Layer 2 of a small transformer language model trained on English Wikipedia (11 layers, counted from 0, width 128).
A neuron adds its activation times its output weights to the MLP's output. To switch it off is to set its activation to zero at one token and run the rest of the model.

Output weights of the MLP neurons that the questions are about. A number n stands for n times 0.0014.
n30: 39 -6 -7 -3 19 -31 -16 17 17 -2 -18 19 26 7 -1 31 7 -28 46 31 -19 -55 55 -1 -38 -20 39 21 -35 -19 40 -12 13 -12 -27 -13 16 24 44 22 -16 -5 -23 28 -21 -33 -60 -19 2 -40 39 -11 -19 -5 18 41 60 4 19 23 46 41 52 -7 -24 6 -27 32 -2 -6 -18 -38 -29 -9 -23 -14 -34 -5 -30 -28 13 18 20 -57 -24 28 -25 22 34 -27 6 -3 -25 35 -2 -25 10 -3 0 -35 -14 -16 12 31 -4 8 34 -18 -33 45 56 -27 3 52 -29 -19 -7 0 20 -6 9 27 4 -30 -20 45 6 51
n53: 28 -48 -9 40 -31 17 42 -15 -17 -62 8 26 11 -38 5 11 -12 20 21 -6 34 2 60 11 -16 -24 46 -2 27 -12 3 31 -15 33 14 33 -8 -22 49 -34 -11 25 3 -7 -21 17 2 43 2 4 50 -6 -11 8 -14 13 10 11 38 -16 14 -6 27 5 -46 -14 13 0 -3 39 -34 4 -31 -30 4 -11 -8 12 25 -19 4 -2 -19 -28 4 3 -30 38 6 53 -39 20 -25 44 38 32 5 -7 17 -23 -23 47 -33 -51 -36 -39 21 9 -42 -34 -5 51 -41 11 -42 3 -12 1 32 12 -8 -18 -50 -1 -18 -32 -32 37
n126: -24 -8 -21 5 -39 -38 36 -90 -2 19 1 13 -23 47 -16 27 -57 10 -10 15 -62 22 -11 -50 -20 20 -3 -18 -37 4 -7 10 16 -26 -46 19 0 1 -7 11 -23 -61 31 -46 -25 16 24 -42 3 7 -4 -5 13 31 -32 24 65 -1 -12 32 27 17 -28 -21 34 -10 -7 51 13 12 13 -4 6 -27 -49 -1 -5 9 -25 -6 -20 62 -26 -62 46 33 -6 17 1 39 10 -39 41 32 -27 -28 12 28 62 38 -2 20 -3 -20 -12 22 21 -63 -13 -4 -3 5 11 -8 -38 34 -21 8 3 -24 -21 23 8 21 21 4 -31 -43
n141: 56 -9 12 -4 -29 13 -9 -21 91 -5 -17 -19 15 -2 8 28 -32 -7 -39 13 -14 14 -3 -3 19 23 -12 31 15 52 14 -35 -62 -18 -12 34 -38 21 40 75 -30 -10 -5 8 40 43 -13 2 11 -31 -4 -37 55 -21 24 -5 14 13 -46 5 31 30 3 34 -20 61 -14 7 -3 11 -42 -23 -35 -8 14 15 -25 10 -28 -17 -2 -21 -22 -8 -33 -21 -32 26 -29 10 -12 10 8 -18 36 -8 -24 -17 8 49 4 -11 21 27 -25 -10 46 16 -23 -33 58 11 28 33 -6 -9 1 21 15 -32 -28 25 38 1 -16 -50 29 16
n182: 5 -21 22 37 22 -20 -30 62 10 -23 11 -46 5 -1 12 34 -20 -23 10 17 -27 -35 -13 -47 -17 13 -25 -11 -31 39 -16 -34 5 -11 -20 2 -9 26 5 -15 -11 17 -42 21 19 7 -7 -19 48 -10 -22 -40 -21 -32 -36 8 31 -45 -70 -41 33 0 48 12 12 2 48 61 -11 9 33 82 -41 -12 -49 0 -30 33 2 -31 35 -19 5 -19 42 -27 -14 15 -13 6 -30 41 57 33 12 34 77 8 9 -19 7 -2 11 -3 -39 39 -6 -10 43 -20 7 30 14 57 -4 -31 -11 37 -25 29 17 11 -9 28 -8 -16 18 -55
n209: -49 37 21 9 3 -39 6 21 -1 34 -61 -5 -27 32 -56 29 -20 14 -9 15 20 -7 -51 47 27 4 7 -50 27 -17 -24 -3 -10 49 8 11 65 29 -2 28 -28 -22 28 -41 43 37 25 54 -15 -15 -18 -1 15 34 70 -35 18 -5 -26 -45 -35 42 -41 -6 49 5 -13 0 -37 48 27 0 -49 8 12 -21 -22 4 -43 -72 52 20 8 25 22 -11 -48 -7 -25 52 -17 -81 12 12 51 50 30 -33 -44 42 37 41 -10 -32 -36 -21 29 -60 26 -59 0 12 -46 2 -3 25 -34 29 50 42 39 40 22 3 2 -89 41 -19
n218: -5 16 -28 8 -50 16 0 7 35 28 -40 5 -5 -15 36 12 27 -37 11 6 1 -6 -7 16 27 -27 13 69 55 -10 37 12 -64 39 3 -3 27 -7 -17 69 -31 0 -5 39 12 1 -4 -27 44 0 -5 -8 17 -21 -17 -11 -3 9 5 -20 -51 -17 -13 -56 -50 -22 20 11 -41 21 -16 24 -15 13 40 -54 26 13 14 9 -26 -12 6 78 23 -31 -33 28 -11 6 -22 22 41 -46 51 -3 -4 54 -1 -39 -4 19 35 9 15 7 -26 27 21 -10 -30 14 -69 -16 -37 9 -6 -49 -10 23 -28 -11 -11 7 30 -8 8 42
n229: 20 21 -43 -10 43 -36 31 -11 -12 7 21 44 28 -32 30 -13 5 4 15 -16 20 9 34 -32 -41 -24 50 -18 -24 -3 22 -15 47 10 13 2 -53 4 39 38 -52 10 25 47 13 -5 -22 2 -5 -8 25 -19 17 52 -55 27 -53 -19 -21 38 60 -14 26 -49 27 -7 -6 39 -32 3 3 19 23 8 -5 15 -33 -3 4 46 16 25 8 -9 83 -55 9 -3 12 -20 8 -13 -19 -5 23 -25 -20 10 41 7 -24 -13 -30 9 -9 15 33 -31 -2 -21 -11 2 -34 26 -36 -28 16 22 -70 -3 2 -3 34 -15 -17 -14 -31 30
n260: 36 7 -4 -48 -10 -9 0 -34 18 -6 -25 -11 9 -11 31 -42 2 13 -78 23 -7 -33 -27 -28 -27 6 3 -92 -24 26 15 -24 29 16 17 3 20 12 -12 -37 -22 6 38 -2 -52 19 -9 16 -6 -12 -30 33 9 23 -21 -1 3 -9 -16 22 -47 18 -14 -43 -36 17 29 14 -20 33 -64 1 22 8 19 -87 55 33 21 38 -25 32 -10 0 30 -9 -30 31 -34 -42 -19 -12 -53 -22 4 3 23 60 -18 15 61 13 43 1 -8 -49 70 -2 7 17 -3 29 32 6 -19 -1 37 -27 15 -11 -25 8 10 25 -38 8 26 23
n320: 33 -16 55 -3 54 -3 22 -27 -10 0 -63 5 -31 20 27 11 -1 50 -1 14 -18 32 -6 52 3 43 -7 -30 -34 -20 49 11 45 26 -29 -19 -1 8 28 42 20 -28 -54 25 -11 29 44 8 -7 7 -56 -46 -5 -4 -17 -28 -26 29 -54 -7 4 36 11 15 -20 4 -16 25 24 16 4 -10 50 -33 -16 -16 35 35 56 39 -11 -55 -33 9 -29 21 31 -27 -18 -43 -51 -24 -33 8 -4 1 26 13 24 -12 47 -8 -17 25 1 -74 73 -40 9 63 -35 4 29 51 -50 13 -5 26 37 -8 -38 -28 -45 -11 46 0 -22 3
n365: 3 -43 -47 -41 34 48 -22 55 -29 -46 -32 -29 33 -43 -31 -9 26 -1 14 15 3 -10 27 9 0 -38 -9 26 -39 29 10 -27 -51 -37 0 -7 -20 -17 22 6 31 28 8 -23 -17 32 17 27 64 14 18 21 48 -51 -7 -25 48 -71 35 -78 11 -12 -11 12 -20 -3 -5 8 -20 43 11 -4 -10 -15 1 -39 8 -11 -23 35 -24 -33 -49 20 34 12 4 72 -1 2 -13 -4 65 -39 41 22 -9 17 -28 -13 -46 -4 55 -32 -3 -16 2 -7 -32 2 9 -36 -9 51 20 -35 0 6 45 -21 16 35 30 -15 0 0 27 32
n393: 17 20 26 -37 -14 4 4 -14 23 1 48 2 -25 8 28 -7 -12 -13 -11 5 -40 -9 8 8 -82 -6 72 41 0 -20 27 -20 4 -25 69 2 -9 20 -25 -1 19 8 -11 -20 0 -14 42 7 12 -8 8 21 34 4 -2 17 -11 -41 -11 -14 -25 1 -31 -17 -14 8 31 -60 -20 23 21 25 -38 -7 11 -29 18 -40 -36 19 49 3 13 -42 9 33 9 -33 14 -1 -43 34 -46 9 41 -9 12 52 -57 -38 3 -32 1 37 39 -36 3 -1 -5 23 -22 26 -1 15 34 -19 47 1 18 23 13 61 -11 -25 4 -14 15 17
n417: 27 -8 25 -29 7 -17 -17 -40 11 -19 -73 -15 0 -24 -9 7 -21 24 -24 -27 -15 -53 10 15 -26 26 43 0 2 21 33 26 -20 9 22 -5 20 26 -11 -15 -17 -46 -17 13 0 29 -4 -4 -9 -50 -35 4 1 74 -9 -23 13 -12 12 -19 -39 41 -28 12 91 -5 -31 -7 -17 67 15 -6 -21 35 12 -7 8 37 -31 -14 63 -27 21 -11 31 6 -8 13 21 -30 -64 0 29 -12 3 26 27 39 -26 -9 3 41 1 -31 -27 31 5 16 30 -22 -4 5 48 54 -16 -31 -36 -22 51 -77 28 36 19 -14 2 -19 -4 2
n433: 25 -24 -8 23 -37 20 -1 17 -30 -39 21 -28 -10 -11 34 -49 16 23 -37 -19 12 27 43 43 21 43 -27 -2 -31 -38 62 -13 -61 -29 57 -7 -29 -32 -32 7 -6 19 -9 -3 -7 -3 -11 48 47 22 7 17 4 25 -30 -34 34 -33 -17 -12 -2 -29 -19 48 -49 14 34 -56 17 -20 -15 7 -51 63 -31 11 36 16 -47 49 24 -45 -39 5 -26 -31 -9 3 11 25 -53 -17 -22 -53 5 45 22 -41 2 17 -35 43 16 -6 -26 -36 -14 8 14 -19 5 34 -11 13 4 -7 -1 -43 -7 -37 6 -39 18 11 4 28 -2 11
n458: 39 -17 29 -14 -16 3 -36 26 -51 -11 -3 32 -7 -28 43 -52 31 -6 -45 17 -7 9 27 64 -16 -4 20 16 -14 -91 -24 4 -7 -28 30 -20 -26 29 -23 -3 7 -52 19 8 49 -3 -32 0 2 11 -13 12 -35 -4 -34 -12 43 -16 -5 -31 52 36 -18 -58 44 15 57 21 35 9 10 24 -32 -49 16 -47 43 -22 -17 -2 -12 8 13 10 16 -31 38 7 -9 -54 15 -11 -26 -24 7 11 11 -28 -53 26 43 -58 55 30 15 -13 -5 34 -3 4 8 -9 -16 -41 -27 26 -32 25 27 -56 20 -11 -6 -25 70 -50 -4 -9
n479: 43 -32 -24 -8 8 -21 35 2 -16 13 -41 25 -59 -10 55 38 32 -27 -28 14 43 -21 -24 26 -28 4 -26 -34 13 -11 -48 -7 7 -44 -16 -37 36 -25 19 28 -14 4 -5 26 1 11 -26 -17 -36 14 69 12 49 -37 -31 -21 -41 39 -18 -18 32 18 -18 -40 51 -26 -4 29 -33 -14 18 -10 30 67 -15 18 6 33 21 19 12 13 16 28 2 -9 -18 -42 26 -16 13 4 -9 -31 -16 -12 12 23 -12 29 26 -50 -67 45 31 42 27 12 -17 13 -85 2 -49 7 -4 -51 -13 47 -26 7 47 15 7 31 -49 -28 29 -43

Each question names a token from some text and the token that comes next. It shows the activations a of the neurons there, in the order above. A number n stands for n times 0.018.

Then comes g, the gradient of the next token's log-probability with respect to the MLP's output, scaled to length 1. A neuron's effect is roughly proportional to its activation times (output weights . g). A number n stands for n times 0.0039.

"e", then ","
a: -9 0 -9 -9 -8 -4 -8 46 -3 -6 18 -6 -6 -9 -3 -3
g: -57 -1 -25 -1 -2 22 7 -37 -10 15 24 1 43 28 -14 -5 9 -15 15 3 -3 14 -2 -27 -4 -18 -6 20 30 -3 27 -39 -5 10 -6 14 -18 0 34 12 -8 -11 -18 -28 10 57 -29 9 -3 -9 2 -16 4 -12 26 11 -20 52 -1 2 -6 -18 64 -24 13 25 -13 44 -17 19 -2 7 -17 -3 -25 -5 -22 -9 -10 24 -12 -37 26 17 8 -2 44 41 5 -29 3 -2 39 12 25 -25 -26 8 30 14 -12 -16 -41 -11 -11 33 31 7 6 -21 8 16 3 6 -46 3 -31 -16 -52 18 -4 -33 -10 -33 21 -19 -33 22
Which neuron, switched off, lowers the next token's probability most? n229

" an", then " Indian"
a: -8 -5 -9 -3 -8 -9 -9 -9 21 3 3 -6 -7 -9 15 -9
g: 28 6 -10 -27 -21 -52 -21 21 16 9 15 -13 28 -28 25 10 -3 47 0 -19 -57 -11 -45 49 5 -23 32 7 -13 10 -14 -15 26 14 -33 -29 28 18 -3 25 21 22 15 -1 -3 -26 23 -1 -66 -1 -9 39 15 39 -16 -18 -1 18 -33 1 17 -31 -6 2 8 4 -37 -36 4 6 -45 10 11 6 2 -10 -8 18 -13 30 19 23 40 8 14 -27 5 -16 -4 0 -43 6 24 27 -5 29 -17 5 18 11 -1 0 -21 -8 -45 10 21 10 4 13 15 28 31 -25 17 -35 2 -18 27 8 -33 15 -24 -8 1 -26 -7 0
Which neuron, switched off, lowers the next token's probability most? n260

"Rel", then "ations"
a: -8 -3 8 -8 -7 -9 8 -9 -7 -9 -9 -1 -5 -6 -5 -9
g: 22 -2 8 21 1 13 7 21 -37 1 -15 15 49 -8 -21 0 -37 -28 -44 -25 15 2 27 -7 -14 -15 0 -17 -12 -12 37 21 0 -16 -12 4 -3 -18 -20 22 -9 -11 6 -35 27 -18 15 1 -16 8 -5 33 -22 10 32 2 8 28 -37 12 -25 23 23 18 23 42 36 30 7 -31 26 3 -18 6 11 24 18 -48 -58 38 25 0 -17 -28 -5 10 25 13 -27 0 -22 3 -29 2 -4 42 -2 -4 -25 -22 17 -20 -20 -23 11 54 -12 -56 -15 -26 3 19 17 4 15 10 49 -8 -25 7 -20 -18 12 -25 41 -17 -16 8
Which neuron, switched off, raises the next token's probability most? n218

" te", then "eth"
a: 44 12 -5 -9 -8 -9 -7 -8 -9 -9 38 -1 -9 15 -9 3
g: -35 30 27 -13 4 22 -12 -3 -10 5 11 36 4 -24 15 30 -10 31 -17 32 18 8 0 5 -1 2 26 -9 70 -1 48 -13 -16 1 -16 -21 5 -6 2 -51 -11 8 -26 28 -17 20 -23 -35 44 17 -9 -46 -23 34 16 -18 30 -21 1 23 -14 42 42 0 -46 -12 -16 33 -26 -10 -45 6 19 -5 0 -20 -24 -3 3 4 -17 -25 -18 9 -2 10 14 30 3 -19 -11 43 32 4 14 -15 -18 -50 -24 -27 5 -11 5 15 -18 5 26 -25 -3 0 -7 -11 -11 17 -46 -13 -5 -18 23 18 44 13 5 -1 -34 -4 -4 4
Which neuron, switched off, lowers the next token's probability most? n30

" Northwest", then "ern"
a: -6 -9 -8 16 -1 2 -8 -9 -7 -9 -3 30 -3 -9 -4 -2
g: 29 4 14 5 25 -8 11 -10 29 -19 34 -44 4 17 -42 -5 14 41 -19 -23 -52 -3 -6 -3 -9 -40 24 48 -7 -27 -4 -12 11 -27 33 -19 14 -9 6 -7 -23 -5 44 22 -9 3 -4 -6 16 9 -25 34 -13 18 42 -18 4 32 -6 2 15 -14 -1 11 22 2 -7 4 37 -11 -25 -27 62 20 -21 -56 -6 -7 12 18 -18 1 2 29 -6 37 -17 -22 16 30 -13 -3 -22 -20 38 13 23 -14 -16 -35 -51 -17 -36 17 2 -5 -4 -7 3 -3 15 24 13 -5 26 -37 -1 13 -21 20 -30 -22 -20 42 1 -24 -15 9
Which neuron, switched off, lowers the next token's probability most? n393

" her", then " the"
a: -6 -8 -8 -8 6 -9 -2 -8 21 -3 7 -9 -3 3 -9 -9
g: 27 -3 -18 9 -12 45 17 -14 27 -4 19 -19 -15 4 11 7 -17 9 9 4 -36 -38 -22 31 -51 18 30 12 -22 -2 9 -5 -11 8 -6 -22 25 24 1 6 31 -53 11 -36 2 13 26 -7 17 -3 -20 12 5 -2 -18 -47 1 -32 -14 4 -17 10 -1 -1 15 8 9 -17 20 21 -34 12 4 19 20 -17 -20 -23 -12 5 22 -3 -11 -19 13 -40 8 30 34 -25 6 14 -10 41 -12 35 10 -28 -22 52 -32 -10 49 4 -36 -14 -9 -3 -15 16 23 60 -13 34 16 -3 -12 -28 28 -29 -34 39 -8 0 -55 -1 14 -7
Which neuron, switched off, lowers the next token's probability most? n260

" hours", then "."
a: 15 -5 -5 -9 15 -9 7 -8 33 -8 -9 -7 64 30 -9 -9
g: -9 22 12 7 -29 -3 -40 29 -19 -40 -6 7 0 -29 34 -6 -20 -7 33 8 20 -14 13 4 -44 -13 -32 -11 -25 -10 27 43 41 11 6 22 -30 -8 -2 -27 -11 -2 37 7 0 -10 31 -7 7 -24 -10 2 -30 49 4 -33 28 -37 -28 -10 -1 0 4 -5 -14 2 5 4 2 5 18 13 0 2 22 -7 24 24 9 -40 22 21 9 -15 12 -10 -4 2 -8 0 -5 5 -1 -10 -34 16 -20 -7 -14 18 -5 13 -22 -44 2 -22 37 3 10 -8 6 -31 -1 9 55 2 9 -15 -22 -52 23 -20 65 -32 -15 58 41 41
Which neuron, switched off, lowers the next token's probability most? n417

"ax", then "illa"
a: 13 8 -9 -5 -4 -7 -7 -8 -1 -7 1 -8 -2 6 -9 -8
g: -57 25 24 49 -13 -7 16 -15 -17 15 -15 -3 13 32 -3 -22 40 -37 23 47 -6 -6 -5 -18 -45 -24 -19 -13 -22 -15 -9 27 15 -17 35 -7 -13 -21 7 8 -22 -33 -2 27 5 -25 8 40 -3 21 -30 8 3 -8 -16 9 -12 26 13 -2 -10 15 46 24 5 48 19 -7 63 -3 -35 16 21 5 2 30 -5 -30 9 -2 -16 10 9 -13 -59 -9 -34 10 -19 -4 -5 -18 -48 52 4 8 -11 -15 -5 9 11 16 -6 6 1 -18 -23 -1 4 17 13 -5 8 56 -19 4 0 0 -27 -23 0 -9 7 22 -12 -16 23 -38
Which neuron, switched off, lowers the next token's probability most? n218

" her", then " as"
a: -5 -5 -8 -7 0 -7 -2 -5 23 -5 22 -9 -4 5 -9 -9
g: -9 -19 -3 2 -13 22 -26 -16 -17 3 -22 20 14 -39 -10 10 -13 -3 2 10 21 -23 -6 7 4 0 66 22 -27 -20 -7 18 2 -10 -23 -19 -8 5 -5 0 -14 25 -3 14 -7 6 7 18 -2 58 16 13 17 -16 -17 -32 10 -44 21 27 12 6 -25 20 62 -11 12 -17 3 10 -29 38 -3 -21 28 3 -25 17 -33 -19 -54 19 35 7 56 -8 33 31 3 -29 0 8 6 -13 -15 12 -17 -6 -42 11 -28 7 -12 6 -36 31 22 -9 -4 54 -19 -4 -5 40 4 -21 7 -5 -41 -46 0 -8 19 -42 -11 -1 26 22
Which neuron, switched off, lowers the next token's probability most? n365

"us", then " have"
a: 11 0 -7 -9 -9 -6 -7 25 -3 -7 -6 -7 -9 -8 -4 -9
g: -37 24 20 4 0 7 -46 3 21 -3 -31 -35 28 7 -2 16 -21 -47 13 -23 65 -37 8 -9 -34 -1 14 40 1 12 -7 3 58 -1 -1 22 -27 9 16 8 2 17 -20 -22 -46 -12 6 13 -5 3 10 -25 6 6 36 30 14 -20 12 -30 10 11 0 -4 18 27 0 38 -14 -12 52 -49 -4 13 16 5 -8 9 17 -45 -1 40 -27 -7 18 -29 34 -10 55 3 -1 -34 11 -5 -16 -45 -26 -25 1 0 5 -15 4 -12 -21 -3 20 -28 -27 -16 33 5 8 -6 17 24 -33 13 2 -6 26 13 -7 -30 2 -6 0 7
Which neuron, switched off, lowers the next token's probability most? n30

":", then "\n\n"
a: -2 -9 -7 -8 36 -4 -4 -9 -3 -9 -9 -9 8 -7 2 -9
g: -1 -24 -19 24 -11 -27 -33 19 8 -25 4 -9 17 23 14 -8 -4 1 7 -5 37 5 2 6 2 -39 -8 0 -4 -3 -5 5 -11 33 12 37 -20 30 -22 -28 -9 -32 10 -11 16 -26 -15 25 7 -4 -25 -38 -5 13 -25 10 8 -48 25 22 30 -33 26 -20 -22 57 -6 -16 -8 21 -16 40 -7 -40 -24 9 6 13 -11 6 -34 13 -24 20 23 21 11 9 -1 -26 -7 8 4 -18 37 -37 -3 15 -8 21 -23 -5 -16 -24 2 -17 15 0 50 13 52 -45 15 -65 -2 11 43 -6 -4 45 -5 -21 23 -8 -18 40 31 13
Which neuron, switched off, lowers the next token's probability most? n479